Layer 2 of a small transformer language model trained on English Wikipedia (8 layers, counted from 0, width 128).
A neuron's activation on a vector x is SiLU(gate . x) times (in . x), where the dot is the dot product.

Input weights of the MLP neurons that the questions are about. A number n stands for (n - 128) times 0.0024.
n1 gate: 147, 67, 155, 178, 146, 117, 134, 138, 76, 120, 116, 103, 104, 185, 127, 147, 129, 162, 191, 79, 118, 132, 115, 89, 158, 184, 149, 118, 103, 211, 114, 146, 84, 161, 200, 123, 98, 138, 127, 89, 149, 88, 171, 133, 157, 162, 91, 171, 72, 157, 98, 143, 129, 146, 104, 104, 95, 156, 170, 70, 150, 157, 131, 101, 127, 166, 155, 100, 92, 160, 98, 145, 144, 154, 136, 130, 135, 73, 192, 184, 144, 133, 124, 108, 70, 96, 190, 118, 71, 203, 119, 137, 136, 120, 172, 148, 50, 113, 176, 139, 155, 126, 29, 152, 159, 145, 62, 146, 155, 127, 88, 130, 48, 126, 94, 35, 167, 162, 189, 120, 227, 78, 6, 176, 156, 156, 141, 135
n21 gate: 116, 115, 102, 69, 93, 138, 101, 133, 147, 127, 103, 114, 119, 171, 150, 107, 168, 120, 100, 102, 129, 159, 78, 113, 110, 26, 118, 180, 131, 153, 133, 171, 171, 52, 95, 120, 163, 84, 68, 162, 102, 179, 185, 137, 152, 108, 166, 115, 197, 168, 70, 123, 106, 140, 141, 117, 153, 79, 99, 131, 137, 181, 100, 107, 100, 134, 161, 121, 148, 177, 169, 150, 150, 178, 154, 104, 60, 187, 145, 134, 88, 127, 139, 103, 96, 122, 187, 118, 80, 126, 152, 141, 138, 181, 195, 96, 72, 115, 165, 73, 171, 218, 120, 140, 92, 74, 140, 128, 150, 144, 158, 147, 92, 118, 87, 115, 200, 108, 121, 94, 137, 54, 74, 152, 158, 171, 93, 192
n33 gate: 107, 105, 188, 179, 116, 161, 127, 147, 73, 124, 148, 138, 131, 106, 102, 136, 148, 164, 93, 154, 80, 142, 124, 105, 130, 169, 92, 132, 165, 179, 147, 203, 96, 132, 174, 105, 139, 120, 156, 135, 54, 128, 70, 155, 109, 76, 114, 101, 104, 146, 79, 152, 122, 118, 80, 124, 97, 82, 202, 155, 130, 127, 100, 128, 137, 196, 88, 135, 95, 190, 73, 171, 156, 133, 110, 91, 166, 109, 110, 143, 99, 103, 125, 176, 113, 102, 153, 116, 110, 122, 124, 175, 111, 84, 131, 168, 178, 94, 173, 166, 142, 122, 143, 94, 111, 110, 61, 81, 91, 166, 72, 127, 121, 106, 151, 144, 107, 125, 116, 174, 187, 111, 86, 129, 180, 88, 110, 84
n288 gate: 154, 129, 179, 127, 83, 84, 130, 134, 68, 77, 134, 150, 71, 128, 163, 134, 101, 101, 105, 122, 78, 125, 126, 114, 130, 150, 114, 94, 103, 126, 125, 144, 124, 164, 82, 107, 103, 137, 137, 117, 130, 54, 99, 211, 162, 89, 113, 99, 66, 97, 59, 113, 134, 121, 88, 116, 144, 92, 129, 118, 136, 126, 71, 56, 137, 129, 130, 95, 40, 75, 71, 109, 104, 120, 116, 141, 103, 92, 179, 104, 103, 146, 77, 143, 107, 116, 108, 106, 83, 148, 101, 144, 99, 112, 144, 83, 144, 125, 128, 193, 138, 94, 157, 117, 120, 129, 89, 94, 132, 144, 106, 103, 161, 154, 135, 112, 136, 148, 178, 143, 96, 164, 135, 139, 139, 164, 125, 63
n290 gate: 162, 155, 102, 133, 101, 130, 110, 114, 59, 160, 54, 33, 158, 168, 125, 69, 206, 183, 128, 86, 139, 116, 143, 119, 166, 111, 37, 146, 69, 133, 128, 135, 132, 113, 183, 163, 122, 99, 146, 184, 119, 170, 130, 83, 123, 151, 155, 86, 193, 125, 135, 104, 158, 122, 147, 65, 131, 148, 167, 111, 102, 87, 177, 104, 183, 121, 55, 168, 193, 129, 101, 56, 103, 110, 154, 203, 139, 164, 114, 101, 86, 118, 141, 109, 126, 116, 110, 141, 141, 100, 176, 186, 108, 154, 119, 160, 111, 129, 165, 111, 192, 189, 98, 97, 144, 102, 156, 120, 106, 119, 70, 103, 91, 152, 61, 145, 151, 126, 126, 68, 100, 213, 103, 122, 117, 110, 106, 121
n302 gate: 102, 98, 156, 123, 140, 113, 144, 120, 148, 118, 68, 126, 147, 130, 109, 85, 140, 101, 125, 106, 141, 130, 89, 92, 147, 103, 126, 137, 125, 136, 144, 152, 152, 104, 71, 104, 126, 129, 178, 130, 108, 130, 109, 139, 146, 92, 144, 156, 194, 131, 136, 91, 156, 108, 157, 105, 154, 117, 76, 123, 112, 110, 114, 123, 135, 142, 137, 156, 139, 87, 146, 131, 123, 140, 123, 150, 108, 115, 41, 114, 83, 188, 72, 99, 63, 174, 166, 113, 112, 95, 113, 165, 130, 131, 119, 129, 126, 117, 151, 123, 181, 158, 164, 153, 126, 83, 108, 113, 153, 149, 138, 129, 128, 88, 157, 163, 155, 101, 140, 114, 211, 93, 182, 127, 135, 154, 110, 151
n311 gate: 191, 89, 154, 155, 103, 115, 110, 121, 165, 87, 109, 122, 124, 136, 93, 137, 152, 117, 94, 144, 156, 113, 151, 79, 115, 160, 97, 104, 191, 180, 158, 148, 138, 189, 138, 110, 139, 172, 144, 98, 111, 169, 95, 199, 137, 165, 93, 211, 63, 108, 109, 128, 99, 132, 119, 152, 156, 143, 104, 132, 122, 99, 99, 141, 108, 113, 122, 124, 74, 91, 106, 188, 126, 116, 102, 136, 139, 96, 138, 154, 95, 113, 190, 190, 114, 141, 147, 100, 83, 85, 102, 93, 91, 133, 102, 193, 125, 112, 132, 130, 152, 62, 127, 141, 118, 113, 116, 98, 141, 138, 102, 120, 106, 131, 151, 151, 97, 158, 167, 157, 186, 82, 107, 121, 100, 89, 169, 127
n1 in: 126, 125, 140, 200, 120, 133, 139, 149, 100, 124, 101, 96, 147, 134, 81, 118, 122, 118, 76, 85, 122, 74, 73, 74, 134, 144, 108, 154, 161, 114, 146, 181, 112, 131, 125, 140, 113, 122, 128, 151, 119, 126, 125, 112, 110, 184, 108, 131, 113, 97, 184, 114, 135, 116, 110, 159, 145, 174, 109, 181, 126, 131, 102, 124, 77, 69, 106, 114, 159, 138, 146, 93, 117, 151, 116, 107, 74, 129, 162, 159, 120, 125, 116, 130, 157, 154, 147, 161, 125, 103, 132, 151, 137, 107, 152, 128, 110, 171, 144, 129, 117, 169, 95, 141, 164, 145, 136, 153, 140, 151, 117, 95, 124, 145, 94, 114, 100, 138, 132, 145, 166, 86, 83, 128, 152, 136, 152, 123
n21 in: 118, 59, 195, 106, 100, 105, 134, 86, 93, 92, 118, 183, 154, 149, 154, 137, 129, 75, 101, 147, 100, 108, 122, 132, 84, 182, 111, 193, 101, 145, 132, 107, 155, 155, 111, 164, 134, 172, 101, 106, 116, 88, 91, 116, 125, 148, 140, 131, 101, 78, 101, 130, 165, 113, 40, 116, 99, 139, 124, 85, 123, 163, 132, 70, 141, 146, 124, 95, 165, 94, 182, 157, 96, 144, 132, 141, 124, 72, 170, 157, 169, 153, 105, 126, 121, 116, 102, 137, 63, 156, 97, 169, 130, 126, 175, 111, 143, 221, 105, 124, 84, 130, 125, 104, 157, 147, 151, 163, 134, 164, 103, 142, 139, 145, 101, 118, 146, 172, 112, 114, 134, 102, 130, 70, 163, 126, 124, 104
n33 in: 115, 172, 111, 138, 124, 103, 109, 110, 88, 116, 84, 167, 120, 108, 133, 67, 108, 107, 173, 148, 77, 164, 110, 134, 111, 94, 103, 136, 126, 137, 117, 125, 186, 145, 116, 74, 175, 122, 94, 201, 132, 176, 152, 135, 136, 186, 155, 192, 91, 87, 180, 85, 105, 143, 122, 160, 135, 134, 93, 99, 134, 142, 143, 123, 153, 143, 126, 102, 142, 105, 111, 138, 141, 115, 166, 162, 91, 121, 98, 161, 174, 114, 88, 160, 147, 138, 108, 177, 91, 175, 129, 148, 118, 95, 132, 113, 153, 179, 97, 121, 114, 127, 135, 146, 172, 134, 122, 114, 158, 93, 136, 80, 166, 121, 100, 188, 86, 120, 155, 140, 129, 128, 168, 143, 183, 144, 108, 135
n288 in: 95, 138, 160, 143, 151, 184, 86, 124, 161, 122, 143, 134, 75, 129, 112, 85, 129, 102, 148, 107, 82, 113, 63, 112, 151, 133, 115, 137, 102, 107, 89, 136, 165, 119, 124, 113, 156, 195, 144, 94, 145, 106, 102, 170, 145, 125, 119, 83, 126, 116, 131, 104, 114, 107, 112, 99, 100, 127, 123, 160, 119, 154, 113, 105, 142, 189, 115, 157, 177, 104, 68, 126, 78, 119, 128, 138, 108, 155, 98, 96, 123, 107, 132, 123, 134, 125, 85, 143, 135, 118, 150, 150, 107, 129, 157, 117, 119, 129, 125, 123, 179, 125, 124, 88, 122, 121, 143, 122, 99, 100, 100, 109, 134, 171, 156, 151, 120, 132, 114, 139, 146, 150, 168, 72, 88, 132, 94, 84
n290 in: 100, 100, 128, 107, 123, 194, 216, 131, 174, 113, 74, 156, 129, 134, 102, 129, 128, 203, 150, 153, 132, 155, 101, 43, 197, 104, 115, 114, 116, 123, 101, 117, 126, 123, 85, 126, 130, 146, 109, 123, 90, 155, 140, 95, 110, 140, 102, 120, 154, 137, 88, 74, 106, 117, 95, 137, 131, 101, 108, 131, 176, 104, 165, 140, 127, 157, 130, 126, 224, 153, 78, 143, 86, 156, 107, 138, 126, 118, 129, 143, 123, 158, 118, 111, 231, 122, 137, 162, 156, 185, 158, 141, 126, 86, 164, 124, 62, 170, 117, 99, 119, 147, 125, 91, 114, 150, 163, 84, 91, 117, 137, 73, 138, 167, 211, 69, 121, 73, 186, 101, 112, 101, 97, 174, 162, 173, 159, 53
n302 in: 88, 148, 167, 136, 139, 110, 122, 92, 156, 122, 134, 119, 130, 145, 106, 131, 188, 116, 105, 164, 131, 147, 152, 135, 145, 141, 96, 101, 98, 146, 143, 150, 170, 143, 136, 119, 151, 126, 167, 103, 153, 160, 115, 152, 136, 161, 136, 150, 150, 121, 165, 108, 162, 119, 155, 123, 99, 42, 130, 119, 133, 118, 105, 138, 140, 95, 154, 142, 150, 106, 138, 176, 158, 115, 102, 153, 181, 116, 82, 156, 122, 115, 165, 174, 63, 142, 118, 121, 156, 60, 150, 173, 169, 160, 84, 161, 118, 92, 129, 130, 108, 84, 127, 144, 129, 122, 139, 119, 95, 109, 104, 137, 154, 97, 123, 160, 160, 74, 87, 118, 135, 102, 150, 98, 151, 124, 83, 112
n311 in: 157, 163, 111, 102, 110, 125, 160, 166, 166, 144, 133, 135, 175, 134, 110, 158, 133, 109, 96, 130, 161, 139, 126, 123, 119, 138, 170, 103, 195, 159, 128, 87, 126, 107, 131, 103, 101, 112, 128, 208, 62, 106, 86, 147, 97, 47, 153, 122, 157, 148, 80, 76, 81, 118, 126, 85, 133, 176, 108, 99, 124, 126, 125, 130, 148, 42, 145, 102, 142, 138, 148, 100, 118, 173, 109, 132, 127, 94, 88, 157, 165, 169, 160, 125, 118, 118, 91, 156, 112, 175, 123, 124, 157, 140, 103, 147, 116, 137, 195, 135, 177, 125, 142, 132, 178, 147, 125, 129, 110, 114, 156, 97, 62, 129, 160, 152, 112, 91, 143, 123, 132, 102, 72, 144, 144, 137, 88, 144

Each question shows a token from some text and the vector x that enters the MLP there. A number n stands for (n - 128) times 0.057.

"13": 109, 79, 115, 134, 138, 146, 127, 124, 136, 101, 118, 124, 142, 101, 79, 146, 91, 124, 110, 167, 117, 91, 76, 143, 169, 118, 166, 109, 126, 115, 102, 85, 144, 121, 131, 148, 135, 166, 132, 149, 107, 130, 132, 101, 112, 142, 77, 112, 97, 123, 162, 133, 107, 105, 150, 117, 141, 117, 125, 110, 128, 114, 105, 137, 141, 123, 111, 128, 125, 135, 123, 119, 126, 132, 133, 169, 134, 124, 113, 119, 161, 129, 126, 134, 126, 131, 139, 123, 150, 119, 127, 133, 139, 184, 123, 129, 109, 120, 124, 148, 112, 153, 160, 136, 127, 143, 128, 125, 119, 96, 137, 126, 126, 115, 125, 121, 140, 133, 99, 141, 114, 124, 126, 123, 146, 131, 145, 130
Which three neurons fire most, strongest first? n21, n33, n302

"st": 130, 103, 144, 128, 158, 131, 136, 148, 124, 102, 127, 117, 138, 98, 96, 130, 88, 108, 135, 141, 131, 103, 96, 159, 150, 125, 141, 87, 110, 134, 96, 139, 136, 119, 116, 170, 118, 146, 122, 132, 130, 123, 157, 126, 129, 172, 90, 127, 133, 127, 121, 113, 106, 161, 184, 133, 117, 119, 136, 130, 112, 108, 65, 165, 134, 113, 130, 138, 130, 148, 163, 113, 99, 145, 153, 169, 103, 88, 123, 129, 128, 152, 149, 126, 133, 65, 129, 135, 128, 143, 121, 127, 143, 156, 141, 122, 140, 112, 136, 127, 120, 143, 106, 118, 142, 131, 131, 133, 125, 140, 125, 119, 133, 123, 131, 119, 131, 136, 100, 149, 117, 141, 134, 117, 148, 132, 148, 152
The two highest activations, in order: n1, n33

" Party": 125, 114, 119, 144, 142, 153, 119, 88, 156, 103, 113, 165, 125, 84, 81, 150, 134, 119, 131, 139, 125, 115, 112, 158, 139, 148, 124, 134, 97, 91, 134, 146, 127, 121, 108, 88, 118, 149, 118, 125, 126, 126, 115, 124, 117, 122, 144, 114, 147, 117, 126, 129, 78, 120, 116, 158, 137, 128, 129, 131, 170, 121, 106, 119, 139, 122, 92, 125, 128, 129, 120, 117, 97, 159, 156, 154, 128, 107, 135, 123, 125, 148, 100, 117, 130, 96, 107, 128, 160, 121, 146, 141, 133, 126, 131, 118, 115, 135, 153, 152, 95, 145, 74, 144, 120, 146, 127, 116, 114, 126, 128, 133, 142, 129, 126, 131, 143, 119, 73, 159, 88, 155, 133, 111, 126, 127, 131, 109
The two highest activations, in order: n288, n311

"2": 121, 79, 117, 158, 136, 143, 121, 125, 119, 122, 131, 117, 129, 98, 100, 135, 120, 118, 112, 173, 125, 81, 87, 142, 174, 123, 171, 112, 133, 107, 126, 115, 165, 94, 126, 143, 114, 159, 127, 139, 122, 131, 112, 127, 127, 153, 72, 106, 127, 114, 155, 143, 87, 114, 156, 125, 114, 125, 118, 127, 128, 95, 113, 119, 121, 121, 114, 144, 108, 145, 132, 118, 138, 116, 152, 150, 114, 98, 122, 107, 146, 128, 112, 116, 102, 123, 116, 107, 136, 161, 149, 116, 134, 156, 117, 142, 106, 129, 141, 136, 110, 152, 155, 127, 123, 138, 144, 115, 122, 93, 134, 112, 136, 122, 127, 125, 156, 113, 100, 131, 105, 105, 143, 132, 127, 109, 143, 125
Which three neurons fire most, strongest first? n21, n33, n302

" June": 100, 105, 113, 136, 153, 154, 110, 142, 134, 101, 132, 141, 133, 142, 104, 119, 90, 114, 125, 142, 127, 75, 116, 145, 170, 133, 157, 103, 119, 114, 105, 140, 117, 139, 133, 136, 128, 140, 127, 136, 112, 140, 140, 113, 151, 154, 104, 143, 131, 132, 128, 163, 116, 193, 130, 138, 145, 117, 135, 120, 155, 105, 92, 111, 134, 101, 126, 109, 136, 132, 122, 119, 115, 172, 158, 143, 125, 143, 104, 117, 142, 133, 112, 140, 134, 113, 139, 140, 146, 139, 155, 123, 157, 158, 142, 107, 93, 152, 140, 141, 97, 137, 108, 139, 131, 148, 114, 121, 120, 131, 127, 147, 144, 122, 95, 116, 145, 141, 89, 124, 104, 149, 132, 139, 136, 155, 142, 155
The neuron with the highest activation: n1

" ": 117, 63, 131, 120, 129, 144, 127, 126, 116, 86, 148, 129, 142, 106, 81, 143, 87, 136, 124, 151, 128, 82, 109, 135, 167, 123, 160, 131, 115, 125, 116, 131, 161, 147, 137, 120, 113, 172, 125, 128, 110, 137, 127, 131, 132, 138, 111, 108, 117, 112, 137, 112, 91, 110, 181, 121, 136, 127, 134, 143, 157, 98, 93, 131, 143, 117, 108, 119, 128, 123, 124, 108, 116, 164, 131, 130, 145, 94, 118, 122, 154, 119, 104, 126, 103, 105, 140, 166, 126, 127, 121, 131, 147, 137, 120, 137, 139, 132, 121, 150, 103, 143, 157, 120, 128, 147, 132, 94, 129, 126, 106, 118, 128, 116, 116, 125, 163, 122, 130, 110, 116, 87, 129, 144, 126, 135, 137, 142
The neuron with the highest activation: n1

"7": 127, 74, 116, 156, 152, 144, 117, 115, 133, 107, 110, 125, 130, 109, 93, 151, 114, 110, 110, 167, 115, 75, 80, 149, 171, 123, 166, 104, 117, 131, 131, 106, 162, 90, 127, 140, 112, 159, 118, 137, 113, 130, 110, 119, 121, 133, 81, 115, 120, 114, 147, 139, 70, 111, 163, 131, 124, 117, 125, 119, 139, 105, 99, 129, 129, 127, 119, 126, 102, 146, 138, 121, 146, 114, 136, 144, 133, 104, 118, 123, 143, 138, 126, 132, 110, 138, 125, 107, 143, 130, 153, 118, 129, 164, 120, 130, 115, 125, 120, 151, 115, 143, 156, 154, 129, 148, 125, 118, 111, 101, 146, 115, 132, 118, 131, 121, 159, 113, 105, 155, 97, 115, 137, 126, 141, 124, 136, 112
Which three neurons fire most, strongest first? n21, n302, n33

"am": 109, 90, 127, 132, 165, 167, 129, 155, 133, 101, 147, 129, 142, 128, 133, 112, 78, 130, 118, 140, 132, 61, 112, 132, 152, 120, 131, 120, 114, 120, 114, 142, 147, 139, 124, 150, 129, 157, 118, 126, 116, 138, 146, 125, 110, 147, 132, 136, 113, 118, 127, 122, 108, 118, 195, 152, 116, 129, 129, 121, 118, 139, 106, 132, 138, 113, 143, 126, 111, 123, 144, 114, 113, 145, 136, 135, 134, 124, 106, 100, 135, 168, 127, 143, 139, 59, 142, 125, 165, 175, 146, 135, 128, 145, 122, 112, 122, 132, 111, 126, 122, 130, 126, 134, 152, 208, 118, 130, 127, 127, 115, 116, 123, 115, 132, 123, 158, 133, 90, 147, 104, 131, 120, 123, 120, 136, 136, 157
The neuron with the highest activation: n302

"ed": 120, 108, 137, 112, 97, 152, 114, 167, 153, 116, 129, 130, 135, 113, 86, 119, 93, 117, 122, 150, 146, 70, 116, 152, 146, 119, 129, 95, 110, 127, 105, 97, 149, 125, 117, 150, 128, 160, 119, 122, 135, 147, 128, 124, 89, 148, 93, 155, 123, 119, 144, 134, 99, 178, 130, 118, 95, 125, 122, 119, 125, 111, 106, 128, 137, 111, 118, 129, 119, 118, 129, 115, 104, 130, 125, 152, 126, 78, 105, 115, 138, 152, 131, 145, 128, 76, 138, 129, 147, 138, 129, 96, 126, 148, 114, 125, 122, 122, 130, 131, 104, 158, 119, 150, 135, 155, 129, 127, 129, 121, 106, 125, 136, 107, 141, 116, 138, 140, 95, 144, 118, 127, 142, 100, 130, 143, 157, 155
The most active neuron and its activation: n311, at about 0.13

"ation": 119, 98, 131, 133, 106, 143, 101, 150, 158, 103, 134, 131, 115, 82, 98, 125, 99, 127, 111, 126, 105, 116, 78, 176, 116, 111, 149, 116, 100, 108, 121, 124, 131, 101, 109, 139, 122, 155, 137, 122, 124, 142, 121, 129, 113, 142, 116, 136, 133, 99, 149, 124, 107, 162, 123, 136, 88, 108, 120, 122, 147, 111, 88, 126, 134, 140, 134, 144, 128, 120, 117, 119, 90, 169, 132, 129, 99, 106, 113, 103, 132, 155, 122, 125, 140, 77, 126, 123, 133, 130, 132, 119, 134, 129, 134, 120, 108, 134, 162, 118, 142, 119, 123, 136, 131, 125, 91, 113, 116, 121, 137, 133, 146, 125, 158, 114, 138, 134, 105, 119, 111, 144, 155, 99, 124, 118, 127, 115
The neuron with the highest activation: n288

" se": 135, 103, 119, 132, 139, 121, 129, 122, 134, 118, 107, 108, 142, 74, 82, 123, 143, 123, 149, 183, 134, 115, 122, 170, 155, 124, 142, 121, 136, 114, 129, 125, 162, 112, 120, 151, 120, 136, 97, 113, 127, 120, 121, 109, 111, 132, 76, 136, 142, 134, 142, 157, 86, 176, 164, 149, 110, 119, 135, 115, 113, 145, 90, 103, 112, 130, 125, 129, 127, 110, 129, 102, 84, 137, 133, 132, 124, 135, 125, 115, 168, 133, 91, 117, 116, 85, 124, 137, 168, 145, 169, 123, 112, 137, 142, 142, 143, 125, 117, 148, 130, 74, 126, 131, 116, 139, 135, 133, 120, 128, 127, 159, 132, 112, 130, 121, 144, 103, 123, 132, 122, 119, 121, 128, 135, 131, 130, 142
The neuron with the highest activation: n1

" an": 108, 79, 136, 130, 133, 153, 110, 171, 121, 120, 122, 131, 148, 101, 82, 153, 119, 151, 127, 158, 139, 131, 119, 136, 122, 115, 142, 125, 127, 128, 129, 127, 174, 172, 120, 104, 121, 144, 129, 121, 122, 133, 116, 118, 122, 133, 139, 144, 121, 118, 135, 140, 83, 179, 152, 121, 126, 113, 142, 116, 128, 99, 105, 130, 128, 116, 132, 116, 131, 151, 134, 119, 111, 144, 148, 133, 116, 117, 121, 115, 164, 144, 67, 172, 126, 83, 142, 125, 146, 150, 157, 126, 106, 125, 123, 144, 169, 125, 129, 114, 117, 114, 134, 126, 116, 176, 139, 120, 126, 139, 145, 130, 111, 100, 112, 132, 147, 150, 111, 121, 99, 115, 128, 116, 142, 119, 125, 143
The neuron with the highest activation: n33

" all": 125, 112, 125, 118, 140, 125, 121, 156, 144, 103, 118, 107, 135, 71, 105, 141, 126, 148, 135, 159, 140, 108, 106, 151, 124, 137, 136, 117, 135, 105, 123, 185, 164, 141, 142, 130, 120, 180, 99, 129, 136, 133, 127, 123, 104, 130, 122, 119, 137, 136, 149, 137, 75, 153, 95, 124, 105, 114, 129, 101, 124, 128, 92, 114, 110, 104, 108, 93, 159, 138, 148, 119, 91, 128, 132, 150, 127, 107, 109, 117, 141, 149, 78, 140, 126, 87, 140, 130, 136, 120, 148, 125, 124, 152, 124, 134, 111, 137, 119, 133, 134, 105, 134, 124, 109, 175, 118, 142, 148, 136, 142, 143, 124, 121, 130, 109, 128, 103, 103, 135, 103, 118, 134, 123, 135, 109, 141, 147
The neuron with the highest activation: n33

"l": 114, 105, 122, 143, 141, 151, 107, 167, 127, 119, 136, 120, 115, 115, 126, 117, 77, 115, 131, 142, 121, 94, 111, 167, 148, 146, 128, 120, 119, 125, 104, 147, 143, 110, 132, 173, 119, 132, 145, 136, 122, 130, 154, 137, 87, 154, 97, 130, 122, 123, 116, 120, 134, 156, 184, 160, 120, 129, 140, 119, 129, 106, 83, 152, 131, 131, 109, 152, 136, 131, 146, 121, 107, 141, 156, 145, 132, 107, 101, 127, 142, 170, 119, 112, 130, 71, 125, 119, 137, 130, 122, 118, 136, 161, 110, 112, 103, 134, 130, 133, 111, 116, 125, 157, 153, 184, 142, 124, 134, 141, 107, 154, 128, 113, 133, 124, 147, 146, 108, 133, 115, 117, 135, 130, 139, 118, 147, 147
Which three neurons fire most, strongest first? n290, n33, n311

" were": 121, 122, 136, 136, 139, 123, 104, 143, 137, 140, 127, 150, 166, 66, 99, 125, 121, 178, 133, 165, 141, 79, 124, 125, 160, 122, 165, 132, 105, 133, 125, 122, 137, 142, 110, 100, 103, 154, 121, 121, 120, 146, 116, 125, 130, 130, 142, 130, 129, 127, 133, 104, 49, 147, 93, 109, 118, 100, 114, 118, 135, 118, 107, 129, 130, 120, 111, 122, 114, 134, 121, 117, 90, 141, 144, 163, 119, 110, 136, 117, 124, 151, 88, 142, 128, 108, 133, 115, 174, 83, 149, 136, 133, 139, 128, 130, 130, 134, 147, 123, 116, 120, 119, 133, 114, 139, 130, 128, 126, 126, 122, 142, 121, 107, 121, 143, 125, 110, 97, 146, 102, 109, 130, 115, 106, 115, 145, 149
Which three neurons fire most, strongest first? n21, n302, n311

" d": 141, 87, 123, 112, 140, 133, 125, 121, 131, 89, 128, 129, 128, 85, 107, 109, 146, 146, 112, 141, 125, 103, 145, 151, 136, 128, 151, 131, 99, 117, 125, 118, 162, 163, 126, 161, 120, 155, 99, 121, 113, 134, 123, 112, 117, 153, 84, 151, 126, 108, 159, 121, 95, 142, 126, 130, 123, 120, 126, 129, 102, 113, 56, 143, 132, 106, 107, 131, 150, 136, 124, 131, 104, 151, 132, 151, 132, 116, 136, 122, 154, 143, 103, 120, 140, 81, 147, 151, 150, 94, 140, 118, 130, 128, 117, 150, 129, 107, 92, 134, 100, 116, 120, 145, 125, 183, 131, 118, 124, 137, 89, 154, 130, 127, 133, 126, 116, 126, 142, 130, 118, 100, 122, 126, 154, 120, 124, 142
The neuron with the highest activation: n288

"a": 121, 96, 134, 141, 132, 173, 123, 145, 168, 106, 162, 137, 131, 113, 91, 128, 89, 110, 119, 142, 127, 93, 133, 134, 166, 134, 142, 136, 134, 137, 116, 135, 167, 86, 115, 132, 130, 154, 117, 133, 117, 152, 125, 118, 113, 167, 123, 123, 134, 110, 149, 151, 127, 163, 152, 146, 108, 117, 135, 125, 121, 124, 84, 137, 152, 116, 111, 146, 113, 124, 146, 126, 107, 133, 130, 131, 119, 121, 109, 98, 128, 145, 91, 127, 128, 51, 133, 129, 145, 155, 144, 116, 135, 131, 127, 115, 134, 146, 147, 138, 113, 134, 123, 132, 156, 176, 111, 125, 131, 141, 125, 116, 138, 120, 119, 117, 171, 116, 109, 142, 131, 107, 135, 119, 142, 120, 137, 138
The neuron with the highest activation: n311

"on": 119, 85, 122, 133, 126, 168, 97, 172, 162, 102, 156, 131, 138, 116, 81, 110, 104, 96, 125, 142, 130, 110, 107, 160, 172, 123, 132, 113, 127, 123, 125, 122, 131, 124, 128, 162, 131, 142, 135, 133, 106, 129, 124, 121, 92, 150, 108, 132, 136, 115, 121, 112, 109, 164, 172, 139, 96, 139, 122, 104, 139, 133, 95, 151, 135, 136, 112, 130, 120, 124, 148, 109, 131, 147, 125, 153, 135, 124, 114, 111, 135, 147, 106, 145, 134, 82, 150, 124, 131, 138, 132, 125, 146, 163, 135, 120, 108, 123, 128, 148, 111, 144, 152, 145, 151, 176, 108, 144, 123, 107, 101, 124, 144, 145, 117, 122, 149, 138, 84, 158, 114, 118, 129, 132, 114, 135, 145, 142
The neuron with the highest activation: n33

" than": 117, 110, 122, 138, 134, 140, 87, 144, 140, 121, 94, 137, 146, 101, 83, 171, 115, 148, 129, 147, 143, 92, 128, 125, 142, 125, 150, 121, 118, 107, 134, 146, 170, 152, 123, 136, 105, 153, 116, 125, 123, 143, 106, 115, 113, 145, 107, 96, 142, 130, 154, 162, 104, 176, 105, 91, 119, 106, 132, 118, 100, 101, 86, 102, 124, 106, 129, 123, 123, 147, 127, 109, 114, 139, 127, 148, 110, 93, 108, 136, 146, 158, 101, 150, 116, 105, 141, 142, 130, 127, 147, 111, 142, 105, 117, 128, 129, 137, 121, 161, 123, 128, 129, 139, 127, 155, 125, 131, 112, 130, 115, 139, 134, 104, 131, 120, 127, 126, 101, 107, 109, 124, 136, 107, 125, 130, 146, 150
The neuron with the highest activation: n288

" B": 127, 104, 105, 132, 113, 142, 141, 144, 125, 85, 135, 140, 160, 92, 99, 119, 110, 125, 128, 152, 99, 85, 116, 151, 152, 147, 145, 129, 104, 127, 115, 94, 141, 126, 129, 122, 121, 149, 104, 145, 120, 121, 135, 136, 152, 133, 66, 114, 139, 106, 146, 168, 92, 127, 164, 117, 129, 128, 140, 112, 91, 123, 95, 139, 136, 130, 106, 148, 130, 122, 146, 122, 127, 146, 152, 150, 122, 111, 135, 126, 122, 135, 126, 112, 138, 98, 146, 152, 142, 110, 146, 131, 106, 143, 135, 130, 117, 111, 124, 114, 105, 131, 127, 143, 137, 209, 140, 139, 132, 147, 140, 107, 129, 111, 115, 116, 134, 155, 121, 138, 109, 122, 129, 119, 116, 140, 124, 130
The most active neuron and its activation: n302, at about 0.26

"en": 107, 97, 110, 123, 142, 158, 114, 172, 160, 111, 143, 153, 149, 113, 82, 125, 96, 105, 111, 143, 135, 108, 123, 133, 146, 127, 128, 127, 98, 122, 113, 130, 138, 99, 118, 155, 126, 171, 124, 131, 108, 131, 140, 118, 100, 146, 107, 156, 129, 101, 131, 116, 126, 164, 176, 135, 93, 139, 132, 117, 127, 125, 96, 163, 115, 117, 145, 154, 135, 138, 151, 119, 117, 153, 119, 171, 128, 98, 106, 114, 125, 136, 97, 135, 132, 76, 126, 130, 127, 146, 118, 123, 136, 151, 134, 115, 120, 117, 123, 134, 95, 138, 141, 141, 149, 151, 103, 125, 131, 136, 91, 126, 115, 123, 112, 118, 143, 141, 106, 142, 117, 135, 123, 128, 140, 121, 156, 160
The neuron with the highest activation: n288

" I": 126, 122, 109, 134, 141, 160, 127, 134, 118, 100, 128, 126, 154, 88, 68, 107, 118, 141, 122, 173, 115, 79, 107, 131, 121, 117, 159, 133, 106, 121, 143, 147, 161, 132, 123, 100, 114, 143, 112, 138, 123, 129, 136, 141, 142, 136, 98, 142, 143, 97, 134, 148, 121, 130, 189, 153, 105, 115, 134, 108, 122, 121, 89, 149, 132, 128, 124, 118, 122, 128, 138, 129, 131, 154, 154, 144, 121, 107, 144, 127, 124, 139, 95, 125, 121, 113, 118, 137, 156, 121, 150, 127, 125, 125, 142, 137, 104, 124, 108, 114, 116, 128, 155, 137, 106, 213, 135, 144, 114, 134, 99, 122, 124, 139, 88, 124, 114, 111, 117, 111, 116, 128, 123, 130, 132, 118, 118, 163
The neuron with the highest activation: n311

" o": 134, 93, 133, 128, 128, 154, 130, 145, 138, 92, 106, 99, 134, 103, 110, 127, 122, 129, 132, 152, 113, 118, 144, 137, 134, 110, 147, 165, 111, 113, 139, 136, 145, 142, 133, 110, 117, 126, 118, 128, 117, 96, 148, 115, 115, 135, 113, 138, 131, 108, 121, 111, 94, 127, 157, 164, 117, 120, 146, 111, 90, 126, 84, 121, 139, 117, 139, 104, 108, 119, 135, 104, 109, 158, 139, 135, 124, 112, 147, 105, 146, 124, 96, 147, 114, 85, 140, 103, 177, 96, 134, 127, 121, 131, 112, 127, 120, 137, 119, 103, 128, 96, 140, 151, 135, 192, 143, 123, 108, 136, 102, 158, 135, 108, 139, 114, 120, 135, 131, 118, 103, 116, 133, 147, 139, 114, 128, 121
The neuron with the highest activation: n33